Layer 11 of a small transformer language model trained on English Wikipedia (19 layers, counted from 0, width 128).
Take only the direct path to the model's output, skipping the later layers: a vector added to the residual stream pushes a token's score in proportion to its dot product with that token's output vector.

Output vectors of the tokens that the questions are about. A number n stands for (n - 500) times 0.0024.
" by:": 272 352 454 672 607 659 579 599 584 383 753 542 445 561 755 524 559 479 676 557 776 304 302 790 178 440 522 537 575 350 359 168 469 783 584 553 395 54 646 591 649 599 689 452 462 499 450 568 566 596 451 261 494 506 722 439 377 543 626 587 539 243 225 284 503 619 692 428 481 430 539 494 449 427 449 630 612 303 417 372 667 843 481 516 278 424 359 485 212 717 763 534 540 638 310 490 735 389 720 374 609 371 533 330 611 521 720 545 316 489 559 368 320 340 418 559 674 437 342 356 264 508 227 499 616 610 624 695
"Q": 458 594 264 656 701 646 668 567 714 467 524 704 546 523 432 356 402 810 439 474 636 324 452 529 368 465 298 552 513 606 453 361 387 538 591 591 300 366 352 409 266 396 547 635 539 542 590 485 443 413 555 433 509 508 656 393 552 494 649 537 424 417 510 484 421 508 472 519 523 342 453 601 571 556 545 501 657 655 336 466 487 747 412 457 483 676 521 521 479 366 416 548 484 432 592 351 401 556 601 475 574 539 566 591 697 514 424 522 466 449 471 366 218 354 483 705 663 581 602 491 591 346 255 642 335 426 559 427
" arr": 529 578 327 420 518 618 490 603 562 406 614 461 604 544 338 632 382 471 439 541 554 732 400 682 421 661 742 581 574 480 514 354 445 524 411 449 413 344 518 618 533 521 595 509 449 581 424 540 464 627 780 623 635 597 379 289 575 420 589 600 356 389 395 314 440 493 489 516 556 490 478 484 522 505 608 467 453 554 476 522 347 714 588 437 428 619 378 504 288 339 434 557 369 707 422 549 806 614 501 522 310 185 526 600 523 551 155 786 485 434 393 464 316 500 735 585 448 511 467 441 427 479 486 356 433 409 569 573
"ft": 381 595 420 493 644 464 526 444 556 738 516 522 511 484 532 458 405 557 231 759 517 599 250 454 572 411 533 160 679 432 553 464 611 451 246 507 622 379 550 726 733 551 701 578 325 187 556 490 715 638 632 522 652 605 816 351 723 778 560 656 418 367 490 392 553 367 526 572 534 588 356 583 513 237 695 510 597 368 287 409 490 389 404 618 437 696 476 716 554 258 474 527 571 187 434 526 312 618 745 604 623 400 632 330 764 557 502 471 383 310 425 276 219 425 235 684 455 421 544 424 539 462 423 493 281 481 701 419
"ats": 538 258 416 529 654 427 513 632 716 535 515 436 433 633 297 189 428 634 459 476 601 429 542 717 703 279 436 354 455 447 685 767 607 460 507 561 628 531 534 542 435 505 545 792 626 650 372 499 154 577 495 473 669 492 738 390 502 641 235 431 431 356 484 479 396 538 679 593 473 468 532 470 540 378 521 528 601 408 410 388 359 574 587 580 504 473 380 397 206 404 383 514 460 315 651 446 703 599 720 710 555 162 722 541 502 597 469 570 344 420 589 443 312 610 459 306 647 406 548 585 529 491 315 672 455 451 455 481
"ed.": 326 558 375 497 479 344 492 447 443 518 686 348 534 649 375 590 485 663 589 514 584 629 576 449 576 596 550 545 740 884 578 174 562 278 583 446 473 382 781 767 542 626 626 400 719 409 818 595 570 298 718 473 524 500 440 523 398 514 551 480 366 420 567 563 540 400 431 646 283 606 602 345 317 710 250 526 653 302 601 582 424 631 435 422 431 276 227 535 403 433 264 802 488 355 446 317 633 801 516 485 362 132 534 575 369 611 568 390 392 497 554 373 564 553 533 435 710 284 382 497 581 274 300 696 466 525 406 620
"ional": 650 518 452 420 403 690 534 332 597 469 546 560 550 711 487 491 618 848 444 711 820 543 231 547 450 588 573 412 320 519 591 474 351 327 522 701 287 477 435 553 706 678 757 505 648 450 474 266 352 786 442 236 754 484 530 491 554 565 866 392 483 334 353 690 526 319 560 479 704 431 612 551 464 491 520 413 473 458 376 418 507 389 430 454 444 495 461 652 408 391 506 466 77 740 579 310 532 436 697 514 474 550 153 512 463 383 590 504 343 214 439 770 452 284 504 579 609 154 599 396 421 540 569 636 639 359 503 530
"anc": 551 284 507 810 309 634 689 402 652 486 507 442 505 405 153 481 596 668 413 444 583 667 389 651 346 365 631 447 659 872 716 448 450 603 561 377 485 575 438 497 343 413 469 426 311 532 421 736 631 354 497 616 570 565 504 696 374 573 418 497 348 326 265 392 603 538 237 452 633 364 582 380 234 500 497 552 698 545 620 845 348 775 555 453 530 319 452 400 416 670 418 440 360 315 606 340 350 492 802 429 637 448 399 814 528 509 537 370 357 430 551 571 569 390 373 535 567 488 658 563 585 440 456 468 514 442 423 656
"ou": 357 502 529 371 438 659 543 541 444 454 513 625 491 509 377 402 512 494 374 538 544 375 622 453 515 489 456 379 691 570 305 627 608 386 469 387 308 545 522 645 416 492 415 554 636 564 564 553 523 470 480 467 494 218 628 581 250 451 314 528 364 440 629 393 517 661 517 517 676 574 502 375 479 644 401 646 430 481 532 563 425 455 508 574 526 221 834 465 599 602 675 441 350 338 420 509 424 508 494 539 455 435 563 673 289 609 601 350 360 400 495 540 434 747 643 741 504 502 555 383 565 585 320 675 523 679 433 526
"outh": 569 644 289 658 363 676 706 505 458 356 504 610 408 506 386 441 420 491 603 712 705 702 465 352 549 206 515 312 612 391 605 237 410 364 367 417 580 720 533 393 520 383 385 614 446 501 501 682 463 679 430 277 675 462 577 330 683 608 527 452 394 455 453 712 235 380 731 372 679 575 899 449 381 285 568 646 563 331 134 533 390 612 427 624 466 532 623 447 427 640 596 617 81 547 157 406 501 753 765 396 603 526 662 593 645 492 541 454 312 669 630 719 374 578 667 856 632 324 483 515 327 289 352 340 241 592 405 458
"ve": 520 396 511 473 594 615 599 377 467 603 499 860 789 560 595 492 489 564 463 623 529 460 122 406 466 699 647 381 671 543 431 332 326 541 443 569 423 466 592 646 531 387 541 391 526 344 348 389 571 597 587 218 652 454 488 626 533 726 696 451 335 589 561 417 679 410 353 617 369 449 587 528 667 584 716 510 469 641 663 678 393 306 601 572 493 345 313 309 578 514 488 570 618 419 604 559 445 480 778 366 428 363 448 403 692 525 313 424 352 553 589 386 286 381 574 336 513 527 484 259 637 430 234 420 475 456 687 415
"ctor": 421 420 518 343 524 339 589 378 534 642 527 514 736 684 416 478 611 758 474 552 631 695 585 251 366 446 476 382 349 621 768 625 361 697 288 733 497 267 644 566 432 467 691 519 562 566 395 616 332 437 538 560 696 433 766 433 553 668 541 423 489 278 502 319 324 182 447 466 631 369 611 461 497 539 711 600 663 343 592 167 493 493 461 419 459 748 312 223 466 719 505 644 450 603 329 387 383 374 772 560 581 374 587 408 498 347 493 831 341 328 461 563 361 545 622 364 562 534 309 506 618 368 563 443 449 437 870 313
"ing": 312 592 493 476 309 358 701 539 272 363 439 476 459 521 255 442 700 711 534 683 555 457 502 527 683 630 356 466 435 707 547 497 414 501 490 360 559 649 460 436 596 570 486 468 786 420 637 616 275 557 349 397 474 377 574 512 692 518 212 447 255 641 545 617 651 468 538 424 490 640 410 473 284 583 297 402 380 529 650 615 321 515 379 553 457 490 515 497 430 604 569 650 604 311 526 499 435 420 647 580 617 498 507 625 396 426 639 407 474 691 637 285 486 334 531 386 523 280 504 708 575 540 581 461 591 449 441 684
"up": 280 522 557 551 528 440 284 649 429 559 292 640 552 600 421 591 708 540 351 423 534 642 779 657 516 473 531 393 525 397 502 516 383 450 654 381 566 600 474 691 722 284 495 641 591 597 543 573 670 784 319 554 499 467 450 549 331 423 360 485 602 721 603 373 688 506 426 509 472 438 631 469 274 409 433 482 429 333 305 515 460 394 603 482 509 265 614 471 253 468 473 578 310 490 516 390 461 686 589 531 612 640 623 368 529 399 516 564 373 445 615 566 426 309 451 392 638 407 509 678 482 570 487 447 564 359 452 492
"inal": 641 696 485 249 267 409 500 334 533 500 770 445 330 608 518 566 536 519 418 643 628 506 456 707 645 690 662 483 413 339 644 461 417 325 343 405 476 252 424 761 482 679 423 488 758 322 688 544 491 568 496 452 696 477 508 371 566 517 357 487 414 466 479 509 504 572 602 480 701 589 700 404 234 619 622 598 602 608 491 424 426 546 630 585 506 517 526 427 400 517 536 271 148 647 330 368 429 500 643 694 350 181 148 199 875 608 698 450 362 221 704 589 678 610 381 692 682 288 270 684 707 375 433 405 350 492 492 439
"á": 522 604 591 389 664 600 217 447 672 494 500 516 407 495 517 412 587 596 397 360 502 429 487 653 293 494 524 525 546 545 507 670 464 611 532 540 379 522 389 421 359 511 434 519 478 484 438 469 515 474 393 437 539 458 428 590 469 428 528 422 373 275 407 438 518 452 498 524 584 471 656 423 315 521 728 510 460 654 566 576 328 476 432 139 523 391 643 561 371 648 500 514 412 431 527 455 583 648 686 718 542 421 556 527 485 626 723 702 246 554 408 700 484 598 535 599 456 413 523 481 444 443 622 619 394 688 411 470
"ument": 324 715 411 403 231 440 458 522 246 534 557 735 710 623 341 533 301 763 451 336 395 772 498 352 359 478 451 190 458 534 710 506 688 406 449 266 567 386 540 607 323 408 484 537 502 287 522 526 640 649 669 591 662 709 704 493 460 654 554 498 588 294 671 515 439 417 677 505 609 634 650 534 426 505 560 490 396 547 443 524 545 618 682 376 466 486 565 300 319 667 551 419 443 585 464 451 534 401 586 482 408 593 682 548 409 196 346 766 276 145 632 433 354 242 672 653 671 366 390 464 449 258 589 605 585 557 817 409
"or": 581 450 580 391 296 233 738 376 398 559 564 563 600 538 460 530 609 768 364 706 471 506 719 356 547 407 453 520 591 475 373 454 540 579 505 502 544 469 512 541 746 474 475 545 354 618 330 524 444 641 484 650 516 378 552 615 342 505 525 620 234 379 619 421 536 394 323 485 540 522 453 585 449 413 682 320 533 421 577 430 330 357 622 541 518 534 542 264 331 582 439 381 429 406 501 408 568 470 452 560 554 376 530 350 416 380 515 375 464 533 488 821 586 624 491 614 513 501 421 512 411 624 680 762 699 495 427 586
"ison": 447 555 555 477 339 837 293 569 454 578 613 588 502 707 502 636 553 541 482 684 818 534 352 514 529 516 443 424 525 747 461 366 408 485 338 368 666 611 602 666 438 268 684 589 659 370 521 539 289 227 454 571 671 366 845 423 596 461 516 681 349 535 411 358 577 552 371 505 560 194 629 513 368 355 684 573 760 429 328 405 436 696 419 521 442 386 416 272 453 562 497 699 402 381 636 457 216 617 552 448 650 306 360 452 411 671 735 608 324 388 431 237 527 477 801 579 586 519 546 556 554 293 354 360 451 419 466 516
"ince": 469 620 458 331 607 339 485 718 510 461 415 687 688 655 467 533 554 306 746 660 728 483 584 557 444 423 484 608 624 383 539 556 221 615 341 534 536 267 621 511 369 523 511 609 523 207 333 658 681 762 497 521 627 348 521 193 493 567 526 386 236 373 258 453 579 617 617 339 545 617 838 352 524 308 860 566 552 547 365 451 619 580 610 321 503 239 547 509 640 330 466 572 458 513 472 324 456 561 586 384 497 520 291 390 473 776 692 602 262 675 577 424 387 412 814 457 604 439 255 264 522 403 446 468 392 617 537 497
"ouse": 660 486 296 398 437 551 677 596 357 535 773 550 456 752 463 456 388 729 416 640 685 571 421 798 185 257 660 296 695 446 309 383 509 515 338 481 616 551 333 362 349 370 444 637 710 310 359 611 875 477 486 396 556 503 618 267 552 708 576 409 339 470 518 636 482 649 440 517 653 691 512 688 376 522 593 564 434 496 595 274 522 822 473 450 481 336 219 362 383 575 874 649 391 427 206 426 286 548 512 396 666 87 464 548 645 324 293 705 335 240 745 509 808 623 815 531 610 372 421 251 537 571 301 519 667 433 433 517
"°W": 308 541 212 651 477 617 357 453 336 549 554 560 495 508 486 361 407 734 502 384 581 645 407 407 119 462 639 349 607 494 533 271 571 353 382 481 635 343 665 338 602 318 761 442 546 462 573 515 790 609 670 500 718 468 834 460 691 414 655 574 515 495 568 424 287 534 773 467 695 538 779 376 486 554 554 594 494 279 490 525 590 713 737 648 345 324 631 224 598 443 368 503 433 405 324 473 392 607 547 458 826 313 428 451 564 579 385 463 355 424 543 548 397 645 808 510 606 291 685 324 419 272 612 591 250 384 429 335
"ion": 414 355 539 343 223 569 576 444 362 566 452 469 639 579 634 645 528 681 425 511 652 683 451 501 476 544 430 600 483 532 675 475 380 574 432 406 424 478 579 422 577 409 590 626 508 661 557 383 501 429 382 485 664 488 670 482 501 468 604 572 565 476 466 617 751 326 437 504 591 652 622 629 398 458 666 501 624 429 321 490 412 447 623 387 538 345 461 709 254 260 370 759 364 646 609 343 469 457 399 621 293 521 208 280 504 267 773 557 392 355 438 511 542 442 512 584 533 294 703 393 461 520 613 486 584 317 528 690
"ow": 614 705 416 528 393 468 547 535 418 322 455 356 781 592 385 483 478 317 423 652 545 505 485 555 725 210 424 439 560 503 461 604 483 461 275 505 506 676 471 582 460 334 457 671 576 443 351 499 561 361 414 609 660 472 563 616 568 539 292 639 490 485 603 376 658 704 528 639 425 388 714 571 451 422 366 649 691 556 367 516 393 427 701 469 488 548 586 363 228 444 487 514 526 396 451 446 629 655 418 375 465 299 418 630 630 518 367 349 439 541 591 243 722 346 333 595 554 440 694 391 510 678 548 658 593 534 367 477
"ington": 273 651 489 502 540 463 593 592 392 508 539 489 475 452 453 650 463 560 481 546 656 972 57 278 532 343 300 692 402 583 599 410 464 282 415 480 497 494 467 409 333 419 582 489 538 296 545 642 643 548 471 159 494 478 637 556 647 688 454 674 329 380 455 593 587 750 407 565 796 507 596 481 342 431 650 557 661 281 400 469 230 682 346 527 410 314 292 165 359 576 384 489 355 625 441 353 499 609 597 477 610 508 523 698 561 702 416 735 366 476 677 553 631 798 893 648 704 193 620 462 455 335 393 554 485 276 401 632

Each question shows what one neuron of this layer's MLP adds at an activation of 1. A number n stands for (n - 500) times 0.0026.

n318: 452 492 377 529 470 365 663 416 431 629 378 461 532 703 616 525 585 732 425 511 458 412 540 387 640 576 509 486 534 410 627 460 529 561 485 519 478 451 523 509 596 408 594 491 554 466 524 620 461 450 401 552 567 477 435 526 428 598 422 506 462 382 481 410 452 330 579 372 579 435 479 505 545 642 515 659 675 238 728 512 558 474 623 458 446 474 593 512 418 508 348 545 627 304 415 509 426 469 590 474 419 601 494 379 246 763 477 616 436 483 396 590 522 595 476 511 564 432 407 494 483 576 315 313 438 506 463 565
Which three tokens does it push up most, strongest first? "ctor", "ed.", "or"

n3: 552 663 513 322 493 477 493 475 442 469 409 547 284 466 411 445 457 470 487 587 559 436 380 564 461 635 592 641 507 458 525 447 395 522 554 581 508 349 464 711 430 523 694 422 510 468 390 495 325 544 530 500 585 565 337 465 476 411 517 681 477 415 435 555 512 445 481 508 541 613 618 502 649 445 542 585 551 469 551 425 553 467 531 451 519 576 523 508 600 548 456 488 666 453 505 567 543 455 627 550 329 487 415 481 352 470 468 467 550 500 510 550 387 564 715 599 250 443 478 500 463 480 576 516 538 630 507 515
Which three tokens does it push up most, strongest first? " arr", "ince", "ional"

n29: 491 460 672 427 500 553 328 450 517 619 521 449 583 514 575 449 544 544 433 489 534 485 526 556 542 503 447 336 520 548 659 503 412 372 589 459 395 673 686 382 723 561 383 566 668 537 570 557 575 551 720 440 545 471 473 489 350 424 625 448 378 421 550 671 491 662 489 419 392 543 458 495 681 514 363 680 544 570 415 289 494 308 437 540 399 497 602 459 400 367 587 398 349 500 417 506 404 388 536 474 439 358 408 576 629 628 565 476 663 627 449 437 444 541 386 362 636 593 525 439 466 607 611 466 554 456 415 322
Which of these tokens does it push up most? "ional"

n236: 494 494 380 553 646 377 469 411 565 686 510 606 429 550 334 410 547 618 713 510 541 527 448 345 614 427 361 519 416 364 522 471 344 340 437 373 556 458 397 594 394 367 462 623 526 680 445 231 777 541 549 497 572 357 686 422 400 650 421 555 352 391 425 463 419 548 611 318 444 573 483 616 424 654 369 570 411 411 632 446 425 598 541 318 479 572 585 790 487 558 588 567 340 510 335 500 540 600 469 490 637 386 510 409 583 520 673 463 568 465 731 531 437 448 537 394 441 550 427 459 589 714 314 473 579 612 404 433
Which of these tokens does it push up most? "ouse"

n453: 553 402 591 607 531 552 415 500 575 505 620 653 392 518 607 380 474 478 584 566 479 528 470 618 382 468 426 505 326 529 465 503 450 521 439 402 457 532 437 443 420 400 396 489 644 495 430 528 568 355 535 753 430 422 396 457 456 714 518 535 533 390 497 416 706 519 510 628 626 459 303 522 458 400 570 787 401 786 478 519 646 419 522 619 328 505 492 489 505 543 430 641 418 461 505 578 461 538 466 436 481 389 497 447 470 380 516 510 460 455 474 569 595 383 511 451 451 451 625 578 471 492 416 424 462 566 453 474
Which three tokens does it push up most, strongest first? "ouse", "ison", "anc"

n295: 390 559 435 396 691 593 610 431 484 532 424 563 395 472 494 404 522 561 638 523 631 506 583 665 378 698 550 371 655 600 534 422 505 561 649 451 491 420 602 315 497 608 464 386 542 407 516 359 525 536 414 401 439 503 639 469 519 517 528 389 514 458 503 785 429 638 524 553 483 387 324 513 589 654 497 506 561 548 602 459 417 563 521 419 509 554 572 336 448 605 361 433 524 425 626 561 486 401 419 475 383 577 627 492 480 437 677 500 500 573 389 348 467 408 447 366 509 698 413 423 589 539 328 314 585 439 455 397
Pushed down most: "ow"

n32: 386 628 338 412 481 473 528 690 458 446 540 558 566 550 458 491 428 471 623 500 463 479 546 500 480 367 373 514 526 602 563 427 516 514 423 483 463 381 379 410 616 428 397 433 345 400 605 461 618 520 559 455 436 367 677 480 405 457 416 451 351 515 367 515 362 514 550 512 609 456 503 373 461 456 356 470 597 489 326 635 444 544 367 548 691 706 737 482 665 369 641 392 646 571 420 651 522 483 576 489 358 587 598 435 541 541 494 620 389 412 534 582 506 585 621 638 447 536 565 778 463 497 548 652 324 597 516 452
Which of these tokens does it push up most? "outh"

n463: 625 279 461 579 428 550 466 612 616 338 649 384 646 415 612 558 466 375 464 452 503 555 477 563 573 612 577 513 542 548 539 415 545 478 463 509 594 464 450 480 344 454 833 402 568 781 372 736 383 586 384 458 538 529 369 393 654 634 409 594 365 503 397 531 416 677 301 480 427 509 742 542 369 559 497 426 348 727 298 628 528 352 551 404 554 402 625 503 387 540 371 696 445 452 506 385 382 510 606 325 222 421 576 552 414 474 580 515 592 593 468 432 497 481 452 481 406 603 519 553 627 353 476 530 469 606 515 401
Which two tokens does it push up most, strongest first? "anc", " arr"

n238: 664 513 656 537 564 537 315 406 545 459 486 632 391 731 424 507 589 373 410 543 526 717 483 574 658 360 609 490 424 562 336 373 663 455 408 468 575 463 415 437 567 517 580 460 576 482 577 510 561 597 410 570 635 673 304 579 670 370 410 530 537 503 630 531 487 497 554 459 284 500 445 399 675 352 493 401 514 491 470 620 202 460 587 526 325 410 513 405 703 362 603 441 706 490 532 224 592 546 664 378 477 700 465 341 737 386 480 560 369 513 461 686 458 585 254 449 401 538 347 557 448 399 590 551 394 473 669 477
Which two tokens does it push up most, strongest first? "ft", "up"

n218: 554 388 578 618 536 536 631 321 444 467 500 509 474 427 606 546 522 415 553 514 574 564 390 494 531 466 693 441 411 429 572 397 543 517 599 542 503 304 548 544 469 686 447 375 520 574 269 320 542 591 553 349 427 407 424 581 663 480 379 564 485 454 497 491 451 440 447 407 562 514 436 591 572 594 612 479 562 440 580 476 410 459 585 240 580 398 532 577 509 640 391 428 362 628 455 512 736 468 476 488 628 386 398 546 316 380 603 431 626 395 523 724 523 428 564 528 466 345 494 601 548 671 458 357 503 411 683 486
Which of these tokens does it push up most? "ional"

n277: 682 562 490 572 578 446 561 364 539 581 355 442 467 412 550 470 512 510 602 587 381 503 609 482 512 455 539 488 643 344 403 444 472 493 658 621 416 490 500 399 563 649 593 505 482 479 467 588 468 577 489 479 566 470 417 447 424 282 495 545 526 396 483 489 598 475 449 348 526 524 508 588 489 322 395 518 557 600 590 529 524 548 423 634 739 523 395 448 415 455 595 675 420 572 367 538 473 555 542 598 373 584 331 528 436 462 468 440 566 522 473 462 382 562 571 575 562 594 590 359 495 517 426 408 479 539 554 321
Which of these tokens does it push up most? "outh"

n78: 376 609 457 375 712 513 538 618 633 595 598 268 472 360 516 339 509 531 494 506 491 426 515 413 362 374 469 438 482 659 512 751 364 491 522 444 355 414 365 463 541 432 411 644 497 617 302 568 586 512 507 444 435 435 578 451 630 382 672 319 460 477 382 465 512 461 509 484 647 402 583 376 576 453 599 465 562 575 750 598 610 581 551 578 382 432 562 330 550 483 455 452 413 365 385 615 597 629 419 677 340 349 357 575 522 661 624 671 455 551 536 512 509 491 554 538 510 594 500 603 300 527 455 335 517 341 562 500
Which two tokens does it push up most, strongest first? "á", "ince"

n204: 401 565 480 445 451 444 440 352 629 527 296 446 449 309 607 579 453 494 428 353 228 443 543 439 344 492 617 425 531 726 466 500 497 400 450 538 436 448 318 534 601 446 558 554 520 775 634 452 467 651 500 469 644 557 495 420 445 573 539 643 575 259 568 378 565 599 615 577 389 449 563 532 423 508 589 597 424 519 456 435 577 514 404 522 509 549 540 324 515 489 527 599 608 514 508 512 514 523 638 608 463 512 315 419 576 676 461 543 617 601 386 590 559 411 509 459 347 549 469 412 567 421 449 347 607 637 484 497
Which of these tokens does it push up most? "á"

n444: 424 331 432 549 363 210 478 451 599 470 564 479 563 351 682 483 412 422 633 511 486 482 471 706 522 550 260 525 678 536 525 612 439 494 488 500 668 354 421 600 650 497 508 471 537 521 516 386 514 419 568 586 332 517 425 674 596 508 348 414 393 557 593 536 500 489 383 450 453 535 557 513 625 429 509 348 413 411 532 538 588 586 467 421 553 491 457 471 579 438 610 424 764 762 412 448 522 509 494 384 552 595 539 412 622 454 618 527 546 564 531 552 472 538 658 300 503 418 517 569 436 441 574 399 481 628 611 469
Pushed down most: "ional"

n263: 423 384 598 533 531 430 494 622 607 408 580 593 569 465 677 603 478 298 381 481 583 521 402 523 529 510 677 374 682 561 632 500 455 611 574 765 556 549 580 507 275 559 509 372 503 473 494 534 405 481 384 614 317 667 558 288 607 567 456 520 483 476 466 582 419 451 434 666 603 666 633 509 570 460 436 527 540 472 510 632 737 460 599 339 342 507 563 537 377 361 238 442 359 420 302 353 516 396 576 575 441 437 493 377 577 417 574 444 342 442 666 528 752 568 381 585 419 650 642 519 519 516 150 476 491 337 518 397
Which of these tokens does it push up most? "inal"

n344: 577 476 548 462 593 308 497 419 369 533 554 430 481 318 673 394 580 473 508 566 652 511 430 435 503 453 467 552 444 531 376 535 644 490 519 623 514 457 530 623 497 452 497 505 508 466 435 444 469 597 564 429 420 495 525 551 453 463 554 425 530 590 544 416 577 564 421 389 481 402 536 537 614 418 583 299 489 525 454 436 508 432 604 358 435 516 630 588 492 363 522 526 475 476 487 692 659 404 458 521 478 503 591 568 661 473 537 482 811 513 508 597 241 470 768 366 491 433 381 435 458 582 391 347 492 552 364 361
Which of these tokens does it push up most? "ve"

n348: 543 606 616 515 561 408 291 652 392 593 435 369 335 475 479 549 397 535 602 543 418 488 575 482 610 560 506 464 592 387 509 424 637 452 372 395 500 343 500 685 633 538 397 598 592 500 489 482 545 384 334 548 511 506 524 335 453 517 506 639 471 610 511 388 486 451 691 452 727 544 518 580 344 494 707 548 580 443 500 356 452 485 400 437 443 372 664 432 411 226 359 397 397 497 528 716 528 546 378 627 471 579 485 609 462 561 591 527 579 520 565 415 576 566 639 580 469 398 560 405 562 523 602 371 644 435 452 571
Which of these tokens does it push up most? "inal"

n385: 466 454 687 370 668 593 680 554 347 582 513 526 450 575 351 417 434 478 491 201 482 536 578 462 597 506 420 672 633 463 460 484 549 398 519 682 537 550 736 466 405 431 542 332 636 415 477 379 470 335 537 705 464 503 480 556 365 515 597 453 535 526 473 526 410 503 527 355 268 450 673 566 462 414 422 676 306 509 484 468 527 519 298 531 428 525 541 561 602 718 646 485 428 473 548 294 363 270 421 444 628 638 652 295 633 604 583 471 438 369 451 527 546 562 480 572 500 470 555 518 609 439 558 576 366 541 497 546
Which of these tokens does it push up most? "ou"

n137: 371 391 557 679 593 512 467 520 448 425 318 348 278 594 524 463 606 494 270 660 478 629 571 564 536 570 646 319 534 564 433 509 545 266 339 546 695 423 433 585 606 494 484 375 514 523 402 584 544 556 457 510 481 597 500 554 563 575 489 540 555 563 571 470 489 430 362 532 567 639 476 534 344 416 488 409 454 570 668 606 445 474 548 522 381 426 526 550 538 562 438 458 560 397 355 327 446 469 476 525 326 446 557 644 541 520 581 634 296 547 514 559 478 438 545 584 643 693 357 601 506 517 394 565 433 709 537 497
Which of these tokens does it push up most? "ft"

n244: 445 623 566 479 320 368 594 475 427 297 600 745 635 712 337 572 520 388 511 476 357 540 337 564 195 391 678 416 286 429 572 675 465 574 475 603 731 472 368 316 689 416 456 601 689 610 578 456 490 449 560 576 456 590 536 403 413 411 682 431 707 361 557 500 331 424 434 511 443 552 634 423 469 424 695 307 592 461 504 482 591 689 602 401 416 503 535 479 631 345 608 394 507 595 527 537 666 445 339 269 622 727 511 546 334 532 421 398 509 405 490 394 646 388 493 407 396 543 500 617 500 380 457 554 542 320 693 595
Which of these tokens does it push up most? "ument"

n212: 626 463 471 553 439 482 438 506 405 421 615 540 381 421 576 618 455 524 626 609 372 294 468 444 514 460 336 402 587 551 546 518 543 537 626 364 491 477 595 573 481 383 570 523 555 688 590 561 587 577 522 465 469 506 421 567 483 383 455 535 509 500 520 394 578 543 331 228 503 396 424 468 356 694 391 440 378 752 601 596 407 479 296 489 465 570 597 476 444 398 394 678 457 563 503 544 383 384 485 621 328 482 531 525 577 397 403 649 561 734 452 439 500 500 573 508 559 642 494 609 574 503 470 524 298 447 508 720
Which of these tokens does it push up most? "ing"

n264: 532 511 341 421 518 506 417 560 673 581 466 458 697 351 567 473 448 552 617 521 495 494 419 371 403 627 536 471 476 413 463 668 498 568 503 683 436 527 528 648 472 524 430 298 572 478 626 480 427 345 407 530 375 427 505 645 526 299 563 513 440 355 510 298 524 412 495 648 475 500 542 505 355 441 528 624 547 505 440 386 471 492 542 654 384 473 337 359 516 579 651 495 582 421 384 506 500 618 576 481 459 446 509 530 709 557 471 612 640 426 474 628 655 584 444 598 474 559 601 414 521 585 548 405 482 489 527 511
Which of these tokens does it push up most? "ctor"

n152: 527 408 410 549 488 263 520 503 465 373 535 491 449 634 663 512 419 570 418 613 527 551 524 592 529 686 392 459 452 418 551 476 645 494 420 572 423 582 777 428 560 407 410 641 643 574 582 456 369 453 458 582 384 458 441 473 619 527 535 338 497 484 497 500 356 670 503 516 396 449 664 536 493 557 481 682 460 452 491 466 593 467 409 544 497 425 470 630 549 608 437 438 728 432 636 323 359 431 743 506 440 558 490 573 414 527 435 309 336 644 600 494 192 397 469 512 484 578 559 483 521 459 525 432 737 552 344 654
Which of these tokens does it push up most? "ing"

n215: 337 539 510 489 400 511 415 442 457 611 570 470 649 503 473 634 302 487 416 340 454 492 443 505 525 503 511 548 552 477 549 511 495 558 626 517 405 432 412 615 307 521 482 456 474 374 537 299 416 543 508 512 687 597 547 377 462 436 492 382 466 494 533 576 565 433 515 546 519 448 659 478 597 433 413 556 638 436 441 443 475 429 582 415 583 518 410 441 420 453 606 454 585 497 575 584 565 693 511 461 374 429 344 495 393 537 508 475 484 479 482 430 612 716 661 530 528 358 379 656 485 585 625 376 446 620 449 664
Pushed down most: "Q"

n293: 462 399 567 549 663 601 497 319 620 458 493 547 529 546 477 560 610 552 442 658 434 480 516 403 431 444 575 414 554 616 421 342 589 596 490 555 747 368 513 379 485 398 485 516 592 413 539 335 481 584 466 620 494 497 734 576 472 409 571 621 280 604 423 340 335 219 189 401 562 497 460 435 353 673 291 582 477 476 611 629 546 523 507 528 553 506 610 602 445 497 407 437 309 569 454 527 589 395 634 348 510 394 310 509 585 484 664 633 449 572 569 433 603 330 583 656 531 558 434 688 547 519 537 454 548 607 290 644
Pushed down most: "ats"

n129: 377 417 505 475 599 550 445 508 469 508 454 494 454 397 404 532 508 527 467 505 417 440 478 483 540 519 514 484 338 503 605 385 339 424 656 518 570 609 542 546 432 448 322 446 554 458 411 246 616 513 726 632 521 451 500 654 547 236 589 524 621 486 695 415 573 449 614 438 503 569 406 600 491 652 511 598 530 541 414 340 563 393 548 457 321 443 420 584 553 557 622 441 669 465 463 535 575 375 483 495 448 593 379 587 497 396 540 354 581 500 386 629 513 660 463 482 477 583 433 662 463 487 441 540 370 578 460 545
Which of these tokens does it push up most? "ou"

n41: 394 623 399 503 620 580 561 339 439 568 522 470 384 430 418 380 372 608 491 431 494 420 413 512 443 634 568 506 296 633 351 406 489 730 560 528 313 276 414 396 486 471 581 451 428 532 660 503 531 517 484 466 405 575 456 590 405 338 472 436 556 308 481 594 560 552 530 545 651 525 488 662 532 511 422 491 648 609 402 293 584 450 364 611 436 436 743 476 642 541 593 654 482 443 542 454 578 442 552 543 549 695 608 538 609 488 409 525 564 361 582 387 540 412 373 550 419 561 574 419 638 426 410 597 636 432 484 500
Pushed down most: "ince"

n379: 605 444 488 325 437 530 551 476 585 626 582 625 417 535 605 608 415 569 569 579 445 394 500 298 257 485 379 368 447 538 397 515 382 566 485 415 287 530 342 562 480 509 314 574 524 702 408 484 537 744 397 562 494 553 444 355 446 523 589 473 554 378 469 485 532 626 506 614 409 506 550 576 623 616 352 671 331 494 482 451 678 581 602 535 647 330 596 497 324 379 630 412 472 680 517 516 455 556 541 468 607 416 632 598 539 473 532 472 478 654 514 517 509 607 515 372 417 390 573 403 604 424 457 495 731 509 497 407
Which of these tokens does it push up most? "ouse"

n354: 528 387 660 503 497 546 489 537 462 402 393 748 422 473 538 528 715 594 619 436 527 722 548 540 426 486 586 717 503 516 406 514 526 435 558 479 572 511 540 682 519 494 459 388 428 645 429 541 473 470 439 556 619 671 463 634 395 621 438 550 372 482 470 322 458 431 604 378 329 439 415 688 566 492 325 322 560 416 480 340 627 449 600 359 611 421 602 304 551 452 491 522 644 626 384 515 468 687 577 500 520 398 518 518 591 449 354 513 465 401 489 500 385 585 471 457 566 489 530 559 473 417 415 513 532 531 531 412
Which two tokens does it push up most, strongest first? "up", "ctor"